Layer 5 of a small transformer language model trained on English Wikipedia (13 layers, counted from 0, width 128). Numbers have three digits each and are written without spaces.
In attention head 1, each number of a token's query is one row of weights dot the token's vector x plus its bias. The head spreads its attention over the tokens so far by the softmax of query dot key.

Query weights of the head. A number n stands for (n - 500) times 0.00057.
q0 (bias 0.146): 639384457542373454441496354605558307221569355650560293500566616345328323463372835676616571740336645279535462573577385447544327648627582554484765692492419695478558480829476841278513569458538826583349623444242488381391524403145560371559533542479513594359431712504730500441586646476488547593471439365235691457581465511424508504665343452400535433468452504537691342471417339508221680580531
q1 (bias 0.089): 261422570702581537629508350669515398504568786515429670333451561691504279471560455533423625665604496583635622909577615424556748456455541605605146382596492323266566516597512577636437243370310558405421568444795476421310418532368480305489566823483606710487424432335477413476732637332683517428500603358368559646281560424390469469480392543347484398425452508407569508401649754331370566364343
q2 (bias -0.433): 478564333431405451398393496547659818415469659378496443533516448528366500504500268415530375166403488622664419459504473331508559434347514564586492492452535608604653720832385672553427467519441697763454418504541395607643549457710821444613567518411431180488570415720555430290472732295449574376310796437631447648519479279405511345594488546352481282443303437410425711623473481473370706686685
q3 (bias 0.072): 579545476221549569433516425504681594327554403488466413717393407627420522492395443844519347541676714441562323289520306329645423424476847465577530447465351475500471484723436423325818281708798521413413564484738609393227539492516293551379529451538131594479613328379492530488427732732263530718615379423605420421465236523500593700684452358642488465286432508532457699545468433543635610540558
q4 (bias 0.588): 330567567394344500409695277683531354368235541233617360458471457570472344749636689551384559446530464631574568512451301623310226419574549656701478676574411517481454398557476378611416357392385496371680641553602390548559575219218412480600467500729372669556569415493762492572381422508710517220442700353598615520585430450343799445638565544450516540492593139443321680732353567710604415718523
q5 (bias -0.460): 620504604549642412500584575543659800652443431280663310548186181457466488334484565473520346596255363420361366390383836573760630572755670488677627561324654671326668241401732513554424614443492757518538347551521461156574567431483336454500391616563325351505461721355476375559431628181348609513517578325537158483713422480318492729562380538627541368710568609603564466570400479546552691376259
q6 (bias -0.351): 462601392436622481444399709533613408826614562445359536307567508292658365621500151623763496336487254496567560418500532616721430415608633674144600603575742479500614421582375257608568633356566521807468427484587525609326736471365314429646504650380302480509254533556679369432670413378380413574617324602441306420520605527384300524647124383453563482496455525681460376655644324660340545586652
q7 (bias 0.261): 609586586592558711414274566747408830417616621576403372508730412377409672620293165543388439693774542516412482580458426567667500787403407734445491475732471453658586445353413298549287448372536509453446390421621450171718406445516335743309477430579500646407538425267512583652551482500500438370560684556653583430656177234627604398447467336476363440726392585370684731453361215422630454629404
q8 (bias 0.202): 403487305452260257784692361379480464452589608441608570441500556588257527555655685306456500526785633431803452413542631370583429393626331604651425693528463611496169429596402588355470682690413577444484509761424613476625736487500414540466534290413649556452625475344350320557773411595778241454398433429681714455381473287504333528702342610440564253231496262299518688372565585419662382471674
q9 (bias -0.192): 394591594553548823504574587361524410509364458784789326472483749534550619577237283697524230371382420541315385364364599663429320638300586326470509636548744556418670496360483466296745556271604470349322597504793407310427434251545662524631634567632637504500294412531476318298317608500308456412650486656671385582436333301528448709545311537528459417587583564517572766586294607656762320479620
q10 (bias -0.077): 663496532500405486533594455446556545626466200552407414704661544424179359351383542310596585453457646855289731615677586618753389347551550484365270458564746402446478513768406500210349468381445414444463268417436709332645724592496332649504322519639579488315583256405532732365500469293673685438402554448617653651516464496264165569565409414313347518422707534651580638704500646549746413508504
q11 (bias 0.222): 488750456461644297504553468352425629401567339535462614675542697659251485567369705260611319331654393613287552854483346484401453406333519675346513650484525568412743313832402313452401496559312342534593535340692620395859444330727549704508387570336569344377554746451390527528538478726529408417454451449456686589547792437691417572564479480417520573557209605359349376365439367730298500438449
q12 (bias -0.479): 664432523574404612290669235617645607529577684269515558570584406365689636660533437691564736424227344515406643593717381448512496271421634462520405583365437472233435512461423445281439601463478342355354471683557418519576676319519531523514457434308451462537336601464604688473583525648266364504488786451738352554309475593463380450416512454474300659442776688417723559376554790511470275442698
q13 (bias 0.524): 702308553648667490703533406775214488469366492456663553386576528644496546428624361578444184615487666406584522619458262516450417616298554287614588407632608333358397546550672563570569508583472362273393518616403487561556801617407422383489060562426631464482433364492496626488660398517652403562551648397464736345743719220551564480460592422289488578753430423328326584807284549472166432637663
q14 (bias -0.467): 684632381556503404448410507542337441675537409598433511676477351496425424651546662358467633231634659552522667319408422396576431549438567570508476627482405543310496699573642531263595525417576343773747812405265329578596374424808507493462531290476320857355401255396489464660400504462412604644423622710419392664318602424575540400592382496427342663489549585576333645496474396385445490307580
q15 (bias -0.552): 454693384526464321432407408459434376388276508453271516678609406508589421538714375530398739445560533552323264473401492605112874537454348302525513591457504534576398463434456331322577574570465530584504591308445845524516468644401472591616313700791729750700320520511562427532434395382417500467579570269417323548728531220322476580635709407743623798367488525624548566387701488612559552296473
q16 (bias 0.407): 508500373603357589536484804439270488393467471508363472380479543840157597408519281419410790462542345380610453477710424477533892305430508516611396426410762534553361512533613689470555469364372432458572672443421422596642672348551299231459202802316745559600712427694337535356533600719488483316384320566681685564610570624434586520548635464601441383524403525492496373542468329360546567419671
q17 (bias -0.039): 550528500516483385492579511442456384290704431438389352562512478648732574417561527540596504464408423677415528614512595824504562588196550296321598531585635528568361504624621477236296614537547564512489536588571396640098624724578621284620321446496395496451600473409584406492590644328566830500429558427470395289456417730504441571339292576529392670564148496636504485370248583327774468569548
q18 (bias 0.474): 749778266740456847417416424516626372504563620293601504646575392563350635334493402407470549520589667481329549507602450555392408303622507567649434606322675205471323453402668391619746567334555532508397304485395660550492595633268791526550542674484263316426659554535482211359394483546543463415551400681534541618441492434599396598398558466300414427588442666598208363508386704587565627403411
q19 (bias -0.331): 710639337297632696477348625260737511203274519626421309376449459744584511627518476423266334337464527303351659474661496603481404592626461362606681555325663548586283563328554434652448371430441572655691263508766488462511272648425603530458468580439659451294322631606437390610586595596590566500385621570298529751593687680438578666462411462485594500485585484367471711333379417386366589419504
q20 (bias 0.404): 324496263491630627416597556607484668349541566437401545787399512446345417529442563440492608660778644778417491406791686461479457529379626369272347396468809542470628467574435566483415853692367236496277344594365463876396524182623496440560710673504548588552459435380543306544300320602417435615592372194293716391500522683523516508376373508441615649448647311388473570597560420424395538471324
q21 (bias 0.556): 638555428461698765359557460512645620263552690390619602290584409642504515399573433401654657834594269496318418614421492317463410484391462341554636471658583420424470683450220413422436433453535295466427769447384628387576250496711532660526477369565552596483446402504433500723571729102408339533811288496596691423496615719293397600688360710598548554540340597479084330576742388464477508537476
q22 (bias 0.503): 342591445424405625741512674565562563437438650600860333435442616422400792224530602597662402438542298294264593635573294614488297516381407340529256394512152454560588370439528403560408577446557475541500891480383492686437520565687222586434327617378232731453452412618458538472467560440631658472521483234477538765720457588500442594590444409438305464369652463565608593558567642504684437592346
q23 (bias 0.252): 431538484564554786616436528340574624311449508320443548434542512488383286454492757287633648265530635564602311566310484481398617659434670540537626591641381689360614682376383595565304352395663479660613465508441603774338432599722516512021463623470746579404467435661516419367517483484388340529379579367496646528594188706314492300759365653433647514476382354409641624689380536396235530329699
q24 (bias 0.038): 416681538422469765485515538676638412516546433381555369711352399540450461608533623687305397644577469534545771418413565541391563539567543598615355433661516428442569642661346622550528485407478670436712636449261394681345580276500380602353639507193463185334328411135574559312734529539492310657632597571360455623601542281404567420595586492519409522780376496323626445488285546672605368262612
q25 (bias -0.093): 373344489651722304489687533682801415587456333627444395658589340388530437337433608697616470488622724552369552305366515590545615281365461460780476565660584442574433166504556477536433670601406500266448524636427527500371389527482481448351303329564324334572644508691749521649519512489519380424454317417463488571376545428522609604688523537620632492399685543324496412209363322418656677598525
q26 (bias -0.367): 527329357474504332269476412382605528547591529741659673638463625471540340600705417775332627721725427504539538597381452785549450302710443445323383554539647743481698537385448262633428360481600681446327466346705214520405412680500392358240444553270277611548757601444566577480471504379512466467525399368362217612348382651643402615753313336621401442548698521336561488458404579389564548468776
q27 (bias -0.237): 333441396668540272507741358359358519508497508373621466695578573481897528477479391428621463433655641541621476449577203399683569713628288603604455454533473500355670608431598550431520544405279567496553524500430458842518493523544417652294392726524436441508481523399311363613566422504694629534496471686651343661687730616319430589481363406456518403447527473281479292602414515153543353489336
q28 (bias 0.559): 371488579295406663350440451700423638407500296427457636431441324477675553598220554304386571504452596459309536471399640257538325546648425489469590434603581271482448275527545739411616665412886444342318666259641585606589305566333716522521566478376476545512657599500431790447683422447628581458805327632596306496654537613496489399336320500559519500538672386446409558508492530470449637703551
q29 (bias 0.578): 431437320513428580717480576287551636087599463672492415531538359554731500374243504637308344513513451697669164496500508512627340512554489338633565566661381618583279417591589574634457508445329504525642630606294537282560657446643504432612511477384401588661258859770773690198247596292695470521295310488540647436504293438453347512472590504312560577500634609504509508685508596540212526455516
q30 (bias -0.499): 686402671696533251471500459575397569273582521385295188594551344559475477381730546769400143325704554708592452699542545350471476517597508609576385786560521735469246622269434475478314524432524625611134403488565801643427459399395414456508713270430294589677713496462294472299546487417449716517619590464673640484452777500520476370541408226572186472639624526609616395432443423541611538616504
q31 (bias -0.318): 516457398663684269484512661412332471496579471420590355583594331645625727899473585544625557590758227373460399468513859369337464133530543698479669237649450474527674462344744580336264360416420696526239345454577551413346701314723454516485496563821465529362370588243420401434547558517487642521693477608472345484560653564512508713496769467307447227393396586183477593513475406488430450517544

Each question shows a short text with each token's key, already scaled and adjusted for position as the last token sees it. A number n stands for (n - 500) times 0.0027.

Then comes the last token's vector x. A number n stands for (n - 500) times 0.026.

0 "ating": 456497545407492478632456530512544530518331659628464543448540514378388556502413511540372350556567
1 " exp": 420505769476505591629478544468552530511464802508411547332495366286396501505416558594233286646609
2 "ected": 407526701508548571752358581624667458510391743651398512303501351239416524484370532664183219693567
3 " and": 308522655421486534698414573620570533552308830695439499291562364271307553459298561643166235701612
4 " ext": 379568658482579629600395657541569481565368749586463587317446394171383425494461534561185160720611
5 "re": 359592728344393594638410596532557474524393759609458529373521402130355440556366559713228165672602
6 "me": 366552689437514575768427580575555503567335753630412497235503383153309532567391573672202199755573
x: 531459533475474529513491461525448516534473540452455447504541553617660586531599581451463456522440513468379531308394444496503573485549594542524442496425514592465411412527520582582520545521542490571536508518645497424519569467448486396470452423365413478445615475524523559449501560603396617467632405473492161432467468547539507568431511460611534478468494518520440505446526536544574551389501
Which token does the last token look at most, and with what share of its attention? 4 " ext", with about 80%

0 " inter": 453499557419495495607464550499541536515341654631501547454525508384394544501430506528377336547581
1 "est": 444477628392507507645377619496618452503368771651375564398534347219359473479395566537140277758553
2 " r": 520475759409487514736410548514600525498296707575439571240431444280364446481368602615226268792583
3 "ate": 451544722472469620663341646507610502517312692653343638262510408225295584534362543620148287724580
4 " mod": 435480743514473612660423653441518507460389706627461501326573360233419496551373563662228288703742
5 "els": 474514753402492545787299629517597479466290721714461519403601411252440437466323672642125193712580
6 " were": 465504729411539552750314560461525578522341773756393541334531326286337478378355633637271214727647
x: 431543429552484402524479514543511412459513524485459514505436510579675537448487541431421457518507471574423537355452485488515572466567519532505490473459581593499487365474505555570530551518459374615488471490687503472486501417560559356415483397425439496591524540551583597526488532546481508551496427564507141417416531597515438543461514532546515527456468584572404522520485481559476684438493
To which token does the last token give the most attention? 6 " were"

0 " M": 472507547394472482641475537510559546507312654631483551446528515372403568506408513515369326559583
1 "inist": 476409635310382485856476586461620607534410677592434583447573433265394432523277534640300250720597
2 "ry": 460556667274398526712429561502571488485334752697435590384682381245388483524213619609141280780634
3 " of": 385475673362448520703447591522580601467325738687395640281594407257309528419307603667204265706659
4 " J": 404483704339414552757531562507602524581296688711476522379602485217369554566282590603288150793593
5 "ust": 490445609361447545705458618459545548538326735609378555355701432166319510548305615600172207689602
6 "ice": 468515661304466543692363577514490520610325675781406550358641379212334471576262665670173242739626
x: 467529545476500499487462481552473446447496568392434556544430565502643525551527483493529537554478490556376608271463407563482556502553622569454469529445528607559485322465497530557533511421512526564467570502625534487547530564529483365399523429429430440423560482477484594458438468613418601535488457513461164493376509551524510539467489475561551498531465527508414498518473462525563664448501
Which two tokens does the last token look at most, in order? 4 " J", 5 "ust"

0 " D": 471506534397476487632462541501546548494309651632475551440540509373406576499393515524371323552579
1 "F": 466502607286372634731487542522669531497402787689313589325522557177451568548290603601189238665661
2 "A": 453563674362364640682505606553628535569363803691303502396499456206363483596215521593177204694662
3 " mod": 428443727491472610655508640459497519458397705620441488352587401203418508593332539678246273677763
4 "el": 440464740473467538731429631556631501499360749656504510420657370202397502540315569636130103722656
5 ".\n\n": 377479680329375536719400545531559544556246810731414578314542450289285547430349568618207191608687
6 "===": 364482640344363568641380486541528501572301756793444584256479531295308500413310546699228162637709
x: 526600516485519510545473570476556515484526507446444494530619494536600509505547472431497519558424477491401538325467434498502541477532560554450539415493446582546429447619528554547540560461564363582477559475668458512424532511533530400442426393467448537498539512585541577462474580539380534455497454500425114453371529537621571533498510585533517473484506562493465502365446437521485628418509
Which token does the last token look at most, and with what share of its attention? 5 ".\n\n", with about 60%

0 "p": 463507544392475497628464543507548536506317668613463547437533503382390566496412530529356337554565
1 "es": 467532675351511543744389613526618401596258712689359555359628390273296557538341526618124235729518
2 ",": 358492671327398520721381601553583531504263709781467534352551454277254594415324618585124273637635
3 " inter": 346489754463512630589425638498531488558391716697537568420494446249352416471431527617187223631622
4 "re": 394642744312393570561370571472523442517386758632478597403511401161322455514405582706258210691569
5 "l": 410568770419446497652388621556553428566298780691453534329550357257410471443328677652176211766584
6 "ations": 408511715396443508748344584536515440522308767731394604371576355224352480469363626640105298753547
x: 477480501504477459438496490572466471540497573420563520520500506640610576509524480481437518509433499491439555344468444489510559477560517562478424535491544611580508353560542573545516543464569441575474627592669530438449543504493492362446462427450432466444571477523554557483470554614448594498434439555439098420397453574514563574497477465554533500448457508531343548464488454568510604418419
Which token does the last token look at most, and with what share of its attention? 3 " inter", with about 60%

0 " st": 495496541409487490630452545485542539500326661631482557438530513371405564497418531525373336567566
1 "re": 513617686316420644613420522433626480492362799672337539384513494227349527594372585720238254719579
2 "ng": 424545704374471626672493577433507487411407728678331515306544397164304520511295605654157319739619
3 "th": 379492662406502590682357616496600411565386768706358574367509392276384596516296693634099324805662
4 "s": 474520678378487568743356610483589449551334741759320544374583375259316561527342638654090251829574
5 " and": 379537670406479605668394587563562529496283827713438539274571363255297588472323621641136289735623
6 " we": 447519654403512557599325600526545527523201800697360562338537496233479535509413656711248231759565
x: 476504523455488472483446452518502445463431549364430504470489519572628554595564489462502518617479524510444492412396407542529540466565516536508515501501544625455426324510543686529495593446475428595506483595676483421474506485555483394443503461380413461557461501534497558536509574578398605571498424547523194396478464612584534496473454507532533484412490546554475512465528508601460557463500
To which token does the last token give the most attention? 0 " st"

0 "t": 470507547406484495631454548498550533520326661630471549446540504383394567504414527531366338569582
1 "ics": 479468709364508472778377578519637457471279730716350587431584453203320512508348588616133306691589
2 ",": 364470666347405518715406595551563553479255715771461537331560461261246607422345608595133289636655
3 " and": 364500651374451542675417570580551524490288854737447553308583445245269572418332550633131254649601
4 " str": 484550701444446499621392527507432597511332713676458541352435490226416402498309604545200200796597
5 "ateg": 390408661432486541726355629519507441426391825683451640333520366288474516531302597614233276723668
6 "ic": 383497758420482560752391631563529459495336718651416553268622394220197527501390572576135262747603
x: 465512506487457476445502534542523481470545518430498474506484601595618500517548479516481507506505451467399560245456450541435583519503565560451445465413449624600403412531481591629536586423537560604471619468673529497509533463575449453477493460450388464525589539557506521426443583626440572513510384512427178487508481491467477550443527450523504492465460511559396484396513501553501649503456
To which token does the last token give the most attention? 4 " str"

0 "On": 467522548393480473630463533505550540527325664619471541433527517380400552487396512529382334541589
1 " ": 374520678323436531670534553577671514509280783761344598289571361314325511547329542669216236749587
2 "4": 443537742319476552677419512573641462535307666724352555304527435259367548502249609667182263666629
3 " January": 423549728313441544738429554472576487462326760674371568433537460248305573397288635625196328643681
4 " ": 356511719323436571655548556597594527505283753767397557280624346272273531544326559690169251714612
5 "202": 433550711314466580658470547502569437523328721710367554365573314232390550413297599756264263646653
6 "3": 376587692369474558672542539633533433568274715767344507254550457289318552528248634684108227682678
x: 516481502455537557522523426516400466482527530426455579534562507563611482559535445442504503520500464535412568402484482518438609475501587566515485470500498563497477365534492635629519465461602534543504495511700500466498597521492433402471487477378348500472539511541539518495386514567438509490451518552440107422468510554506569538379496534583570397535440545432456501387505462517508714438519
Which token does the last token look at most, and with what share of its attention? 3 " January", with about 30%

0 " Ad": 464491547413471479612478538498536556510331665635472550456549501373384553519392503512387345554578
1 "minist": 562403651443430486694514643455588608575424713688376532399567403195354430545374575601265306745613
2 "ration": 425438650332500512675457554501443499481325785716334557318539423233296468522299537632183304762623
3 ".\n\n": 389474657327382500683414547493545553541251810732402561287526484293278549431351563613217183628684
4 "F": 362487668319357561706372518472540552520329837770417628264546508255376616478285555531217196612638
5 "rom": 408582681329412542651434463500488514438339843699478581309612423176309461423278563582190165678659
6 " July": 338479672383437526719404577521537471503322736756450605417545339279299590400288633593143219613713
x: 528482470576505581515519475492496482514511532372487499468571605487690634603478503546469552526454451597383514373459436522516556477580526522475506422430499581521563309452434592605481498452499465579512520511626522461571467482447491444448489463407452506459599453544589539517451524519417617497545544486442101434376519495521528482401514542512537460524492578523419519360484498481493636472471
Which token does the last token look at most, and with what share of its attention? 5 "rom", with about 30%

0 "ow": 490509543400477475635454525489550539514331663630467561441551515382388568506414535527370346555572
1 " to": 449525587377466530683389612445570529542235780683327557299530459315272517391333540612188329746639
2 " mov": 440544595387522546623382598459471436487417706755405601266448465180428433499375676721233320727585
3 "e": 444572731322513601715347630479542482539309726694328482280509468244359510546438644754193254757555
4 " between": 318602666300441543689289611413652510543254687664414485342475502306289413376357712694247221643673
5 " par": 367394634417514563756393564479549659583371719630459554349426459218380423441369616649186237672553
6 "al": 382484695455404500695352701588644526485280757624421551352543468151319396533392623596124179749609
x: 507499532454416472437494491548563513530479522416477471477487550537583567552510508496441479633543495476424572286486503435487566472473493503464391496397533647524508335496553527623439560447546465598523515539659548499541621487488387470426424460392332461481591549520541549484471495585450581519483390483530129483572513551511507511390535518528520521538476505533524574416466496556526635474485
To which token does the last token give the most attention? 5 " par"

0 "m": 466511552402473492636464539502547543500328662628469542453533497384393575502410521531361328564588
1 "at": 472436660277446583746418544518618466492381653651296636385583350252329569577256544634181334756583
2 "y": 471554644310397570673353659544607442538358699678339566425631354199277504489295604635120335788598
3 " and": 382495661376456564681420606602572561528293823694433549322575371250281557475306577635172295733639
4 " later": 397543593345457560606337582402494454565307754745403497451587380213343462381316546709178258701535
5 " work": 461477632381527558648378608396467435484341757803408600353489416229388428441386663671189232754619
6 "ed": 405491661524524580710377589469598448509276826738360559235614415221353557460363636703151270777585
x: 469473439473486409509487474630497477515512522440529502509462586538545564517567547487495469521541478534369504410445472423440617482580565522542421480484514638540492331574510582554499538529551453541490537489621536499424507511461508409408421458379346449516586549537553518520472532583408568480492381479420097467489558524566557560433557514556552495546414527564392499436565483517523713459430
To which token does the last token give the most attention? 5 " work"

0 "et": 478496542408479482618447540507551534515335664626475561447553512380383565517413525537362339555580
1 "ween": 384599706367512527695400585545650472506314712655379491388537501224339455400348632627237225609631
2 " ": 362505678308459498678492605621625561517285751734419560356611320300319496535350577664194247758611
3 "201": 433531683345507517713447613568594470481317746720417530403589319203358547425301609677255304671638
4 "4": 393544679319457517686497517654528476533309694765359484311591425285297557521232620698116213675662
5 " and": 337544646386506569697461531664517572548317826727457475314618412246271595492248570639140214628630
6 " ": 311535655370430503638531564591525526550226803763398549302614357303296565586313576704173160724643
x: 450537490487543546455512466496509472518497484444490514569482568542635486520505441465477476500468457541397549406504458446440574439523499513483521443478462615566518394516517680524545514479505466552477526534710472539502594483488526453442459440459312447451559450559524607524436483568447603531590457519435104442451494543521542498437568509615538422442489507507429505403531518495423728475529
Which token does the last token look at most, and with what share of its attention? 1 "ween", with about 40%

0 " all": 473502547414489475630435552500545549494329664632487540444521516389404548488412526528380341563578
1 " \"": 404423597387427489637382549518659496542283755721410528303494486272376445487406562673208219714615
2 "re": 406604741291405543554355525474534455562328824645502612387532457177394544523332516661294216605523
3 "ly": 424556667412452522625358576499529473626309786690393622342589352244400501457298572605131240768517
4 " on": 356657675361472520579342550513539455659340777615471608313510434234355455402330579644252197694620
5 " the": 371520629385482550696316607565645474593294829694600593329406424241399395487356605633188211671602
6 " s": 433521737463458569719376652481547476597275709597460604292514463229435419451334539630212171722562
x: 516512541485495489461533428589549471522525459462510526533531484577633509521545477422408509564453438580437527398337498485479526449462526526450506471400469568518475366518527557438463573448494450547481510530732567524489524451543460433466445495442462454506610417522546550470462603604440577517510326555465170547427452601573578506425511513610477434447539515585538558443498542585448635390510
Which token does the last token look at most, and with what share of its attention? 5 " the", with about 40%

0 " r": 489496566406484476649456533500554548507317656610483547426520522391397554500408524527371339564575
1 "ate": 465515688456487602710360622511659492530322708675285601320519452267281594546338507624157285693564
2 " mod": 451472749507468622674433638443537520448401712641444486337573374258421510555361549667215314686740
3 "els": 483511747391491531794313629526617487460304732732451493418598425266438446469313666639116199701571
4 " were": 465497726400540533753321563463541578518351784771386532340524341293335486377353623642262212719641
5 " cre": 486525672489422561647367630492503610439387774665428553288476503255403406505483637675239215757637
6 "ated": 341451668499505537721386626521575420474308838673350535247556411221346518445396630703181236730586
x: 481487445512528407492484471540503486515520517417562487528513614564528596509561548524434470490529499501345539371452435435476653500554565518538409449449506662556515356515521534550494498544550439502456575471685553508436518466442478445407440460400415513528565574542510535475452547654400617481508339532418149468496524536542552529446531490539578506505429542559395509412524471500506646487451
To which token does the last token give the most attention? 5 " cre"

0 "h": 470503552394471493632463540506548530518326661631459545451537505386399573502399521529363351565588
1 "av": 470539676296433603818437572496712414557382750575369621349560466317379532581302625662213357730603
2 "ior": 475633672355463568763415560537663467534354723651399567446525387221263491534316603654140418765572
3 ".": 375507675362446519729372625480600539566295731724386561381529395281273562454315583636198290649671
4 " Al": 414522699423396487622392549557594540613281824678446559399671366286355543534227580540183181660609
5 "though": 413473728385456491656412564497441515576322786795403585330521431280281467501260575582239180651622
6 " n": 391529718496465521672395577586498551557275767697423524219534414229397525488313603602203231608541
x: 523534552507508530497559415592546467453491464430417496530505522551580519508525493489424511537506451535393514379376456501442649418511499588464529476471467637529530438447441558544495564516526452503501542532668449515520539482515392468465475462491349447509549503647590533490479615582410583483544430531489137411462452616567530510417539567518537460448496444591475580418540503555411560376469
Which token does the last token look at most, and with what share of its attention? 6 " n", with about 50%

0 "s": 479503547403477481640451543499544534513324660637470544458546506383392570503409525526359333559569
1 "q": 464634703370353568748486584546586457465351744644296473376617407248330620460304611602153324664554
2 "ara": 482556707307464566751427602515586443528320714707388564427566389268299606566314666674113216695556
3 "ev": 455550688267436549700480531520536422522364722681413589412626423265341580578316699746104340676622
4 " was": 464536739363531510742378602444507530560332782742354572353539371271236505390326640619251270663597
5 " born": 478377598393452504629414561482568470471371748732383560365503441125328466371350648689184274655637
6 " on": 384613688390428554623338523375542499587290760650386544281498467272286503420316646674242210659683
x: 549501473513501423555485444507515559498505515370521519515471589528634514526486448503493532512509533540417561305466474531493584450534545498476514458519462600565480298534583574611413520481551391516559528473510504486514459548551511364379430472474438491463522542453549574538499531592483591488601430514459081418422567565545551494410512522623519509464417517491470513401543504489448659418529
Which token does the last token look at most, and with what share of its attention? 6 " on", with about 70%

0 ".": 469499543399474478632457541493557539517323662640475541445532514380387565495410510527373333543579
1 " F": 422543630293391593675468499512720512495272801754410616373559521258368574517311514549188220623535
2 "rom": 453613658299454550656443482499557521433390838674457589352582470190360433431296568577195172648625
3 " ": 381536675298427537640514586619613520535281753769415586305597304284305530574355580636168235729594
4 "201": 439550686341502542698431614556593444492312738736429544382578314197355567437313609659242293644636
5 "9": 365583658295438556710490539644531460514327713762348481311582421257285606543302635636106230673658
6 " until": 382547644374471606621416545555468534597349741716345496337506474246240491399270544644226246640647
x: 506503500508531469547486425501496441454592497425453495525516593520611553603548473494523487531499539586408545329508406497448604403547570491445560411436473581558538338507505528541523490483532429557486533541605510487570459521533563434400392521376440445528533558574571543526437552546405480517522470499487134443411511647494578484463578475533578447431469574474429521461508429552461647458494
To which token does the last token give the most attention? 6 " until"

0 "son": 482501540393484483647466545495547524513315667625469545453546511388388570502400535522368334561578
1 " comp": 450461742484485537657492599485570561502424742591392578320450442243334453482410647598178304673613
2 "a": 538503729374449581691424632520581434480350760671360513327535381242294561541379600669182225768583
3 "res": 503588703392533540707393606551544435526298762628375538317584428229278530503374594645075259734620
4 " Par": 418466638341419580704506572501564642507339775638486591353509440187387473503355665617154304689640
5 "at": 453395681312443572667470611539529483471385657647378641325607401146314511589314603655164268821668
6 "ime": 425453610419430525655484619608566557478358716683466565371638448091339515581417664726117293792665
x: 539503521453483457505456485514488482494562628384479474524522566551602601507586527508524495559472465504376538315554419517450500461598558545546430498474526599536487366458533543556486608498530526610532520518636511442574565509452452399417468406408364438412569508583524488504442488539417565434497407577418163438498516482543540528529486513566581450487450575542437485420436456554610614423454
Which two tokens does the last token look at most, in order? 4 " Par", 6 "ime"

0 " the": 476493544400478483632447546511557543513321673632500543444520510386396548499415519532367341547579
1 " eff": 398472704472538550619451599594536536461440776657371549339449434234408423559319459560247264662720
2 "ort": 522466687422538522726421653541584427516375753698425501306561258267458506461240601610208205697595
3 " to": 389518599403468524679369629495548511542261775685363524236534386290281491403351526615157283747641
4 " best": 346494578440593526682305589456478463528397792663447519299421407239380428507409612630176204730564
5 " im": 357531645430471560573387667500516476554322735611458519336532343214422453482414614612219190729595
6 "it": 343473748386453520645361609539578462513376709662480572313519291100404366542359558624263222753553
x: 464406464421503491523511512565553453570508444424485515436489632587594593512519489460455464497490443470406602351463414468516621475564601546463432483404532527586471363438513617589482505427613480469483532500683562426482550551516472415502473409444412465500555428535477532467541557640436630551477435568531242439447476511482530586448474462607526430498461519577511524387492539528534602452511
To which token does the last token give the most attention? 6 "it"

0 "ar": 471500546404477481631464549507557542516320646636475550459538514380384564501409523524361337564566
1 "ities": 535441614315466457819428580498599487484281775752311589398565451239354486494320582620180305756563
2 " in": 423544663381482442656371613464546538549303766662441543329522376283271433364364606656232200657650
3 " the": 376464628336430479700328600564633513536308807708585517337435394232307395469356568651185216642621
4 " appro": 408462755405469503688475588575506603573413761593416564328436358247286414490388508621316142688618
5 "ach": 223525758389440447682397633640519475536362722657427601302490379230342391470261572551167244672592
6 " to": 337514639419440506658363622511549520580257747645430556249530382271268444376365541587176258755668
x: 498487544463504415454466461485511491517541502424443529454513604615640585600457426462480405535494426544417523396404451489460560411450505540478525475501532635523471345537522603614527481494609344592427537528606503435530489468551559391438514432474431451556534538606520550524538585593452591498560413541441132463467556568521533497436523506546510472480482558547420533461502418551490605442456
Which two tokens does the last token look at most, in order? 4 " appro", 6 " to"

0 "r": 473510551387469486636460537501541547506317662626470543453536519386391561509411528525358330574584
1 ".\n": 426478651285391576737405534474566529543305760748357549342493421308344544430342513618187333717686
2 "-": 471391720324368530642366480499583536506269824820413552257579459310295549413397458588126281667605
3 " The": 412414636345343560654405585516589511513243904740576587337459511265383467488324526626218273660606
4 " S": 457484701378308551669460593539624554513192782734446572292639503251361479491269474540239144660561
5 "ie": 367482780330436549649404555535587538544240772697448576401666425214337537543289539552247118633561
6 "ge": 479500674310439547765383550528528499599295773740476574373633418157287518560280596569170222776630
x: 477569511428502583513500502458538450396517553414510527486485596581594610554574480483475490547462417465345540282468475542474589499521602548448520502451509581500473296479522556534476525485597571594496490480657461459558546504545502380414514441429404492488601445540470603461469521590441592484480486543439164475437570540517504588446472484597473494440470496552457496488485526500577632400403
Which token does the last token look at most, and with what share of its attention? 5 "ie", with about 60%

0 " sub": 451515544407476480612454554503535539517328655638479542443528505387419541497430509541367336549574
1 "so": 513505726360369552631438607420582497450411799660393475427611323214334533484348581630246257628497
2 "il": 412592773354462469674396632540579442454271737583370525322616404204324487454363575672174269702553
3 " cont": 450454705485524596608428674549574536521360770662495535375426401213365435505436596618200296725697
4 "r": 441500726325482573702423617587520473461368722610421464317500429159369451531400615593136232765641
5 "ac": 398536732324484628637410735556556436502355685592378538297575345170319366505412570623094313655691
6 "ts": 401461757366480558701374681511534437482307705697417533411644341205294446437380571595116325786592
x: 444482521527489457429519531543481443531521511460553457565479502614630625568528521492424470546392483509455556346481439508522560500546518611485455519480504651543467309510571591523512541489601498563511546606637535393491526496540505398447429505413493411483591486486587550466471541622402526524391411564408146422433474532483503531462507485529535476470487535507388505422483496535509653410449
To which token does the last token give the most attention? 3 " cont"

0 " from": 465512544397480478627456527487546562503335661627483547439533514381380551476403517533385335552587
1 " the": 432451607347419503695347570542693506535299834729533534347397450290342422465351538644193257643599
2 " K": 428415624342356498742525588559665541618310735779421556285566483198391508542222586572262214688555
3 "az": 432510630249344523747377581558547562523324703680382516369631545193405538559260634649203267636578
4 "ak": 490486701242461600789445624521564461532393679721394574384688488144296480534267582686216288683609
5 "h": 419499686210429643763427579565571478554379711703368524421635432230357573503243656689139338715706
6 " State": 470506638336420530764433603482535476608391730766412642460619411267275475566295588684208291698692
x: 494581474492468583495545450424469516485506555448560484571465539489683543519504486523488497577462498560443586327480455592427533509565559522408494461471490560513522320421454505524597542422554489652491561525591541465579554532494459363418483443405483436426594545577480515538419544578479640457472483521463123462350603563550471503506487538519482471489502507527435488499406457485493643441485
Which token does the last token look at most, and with what share of its attention? 3 "az", with about 30%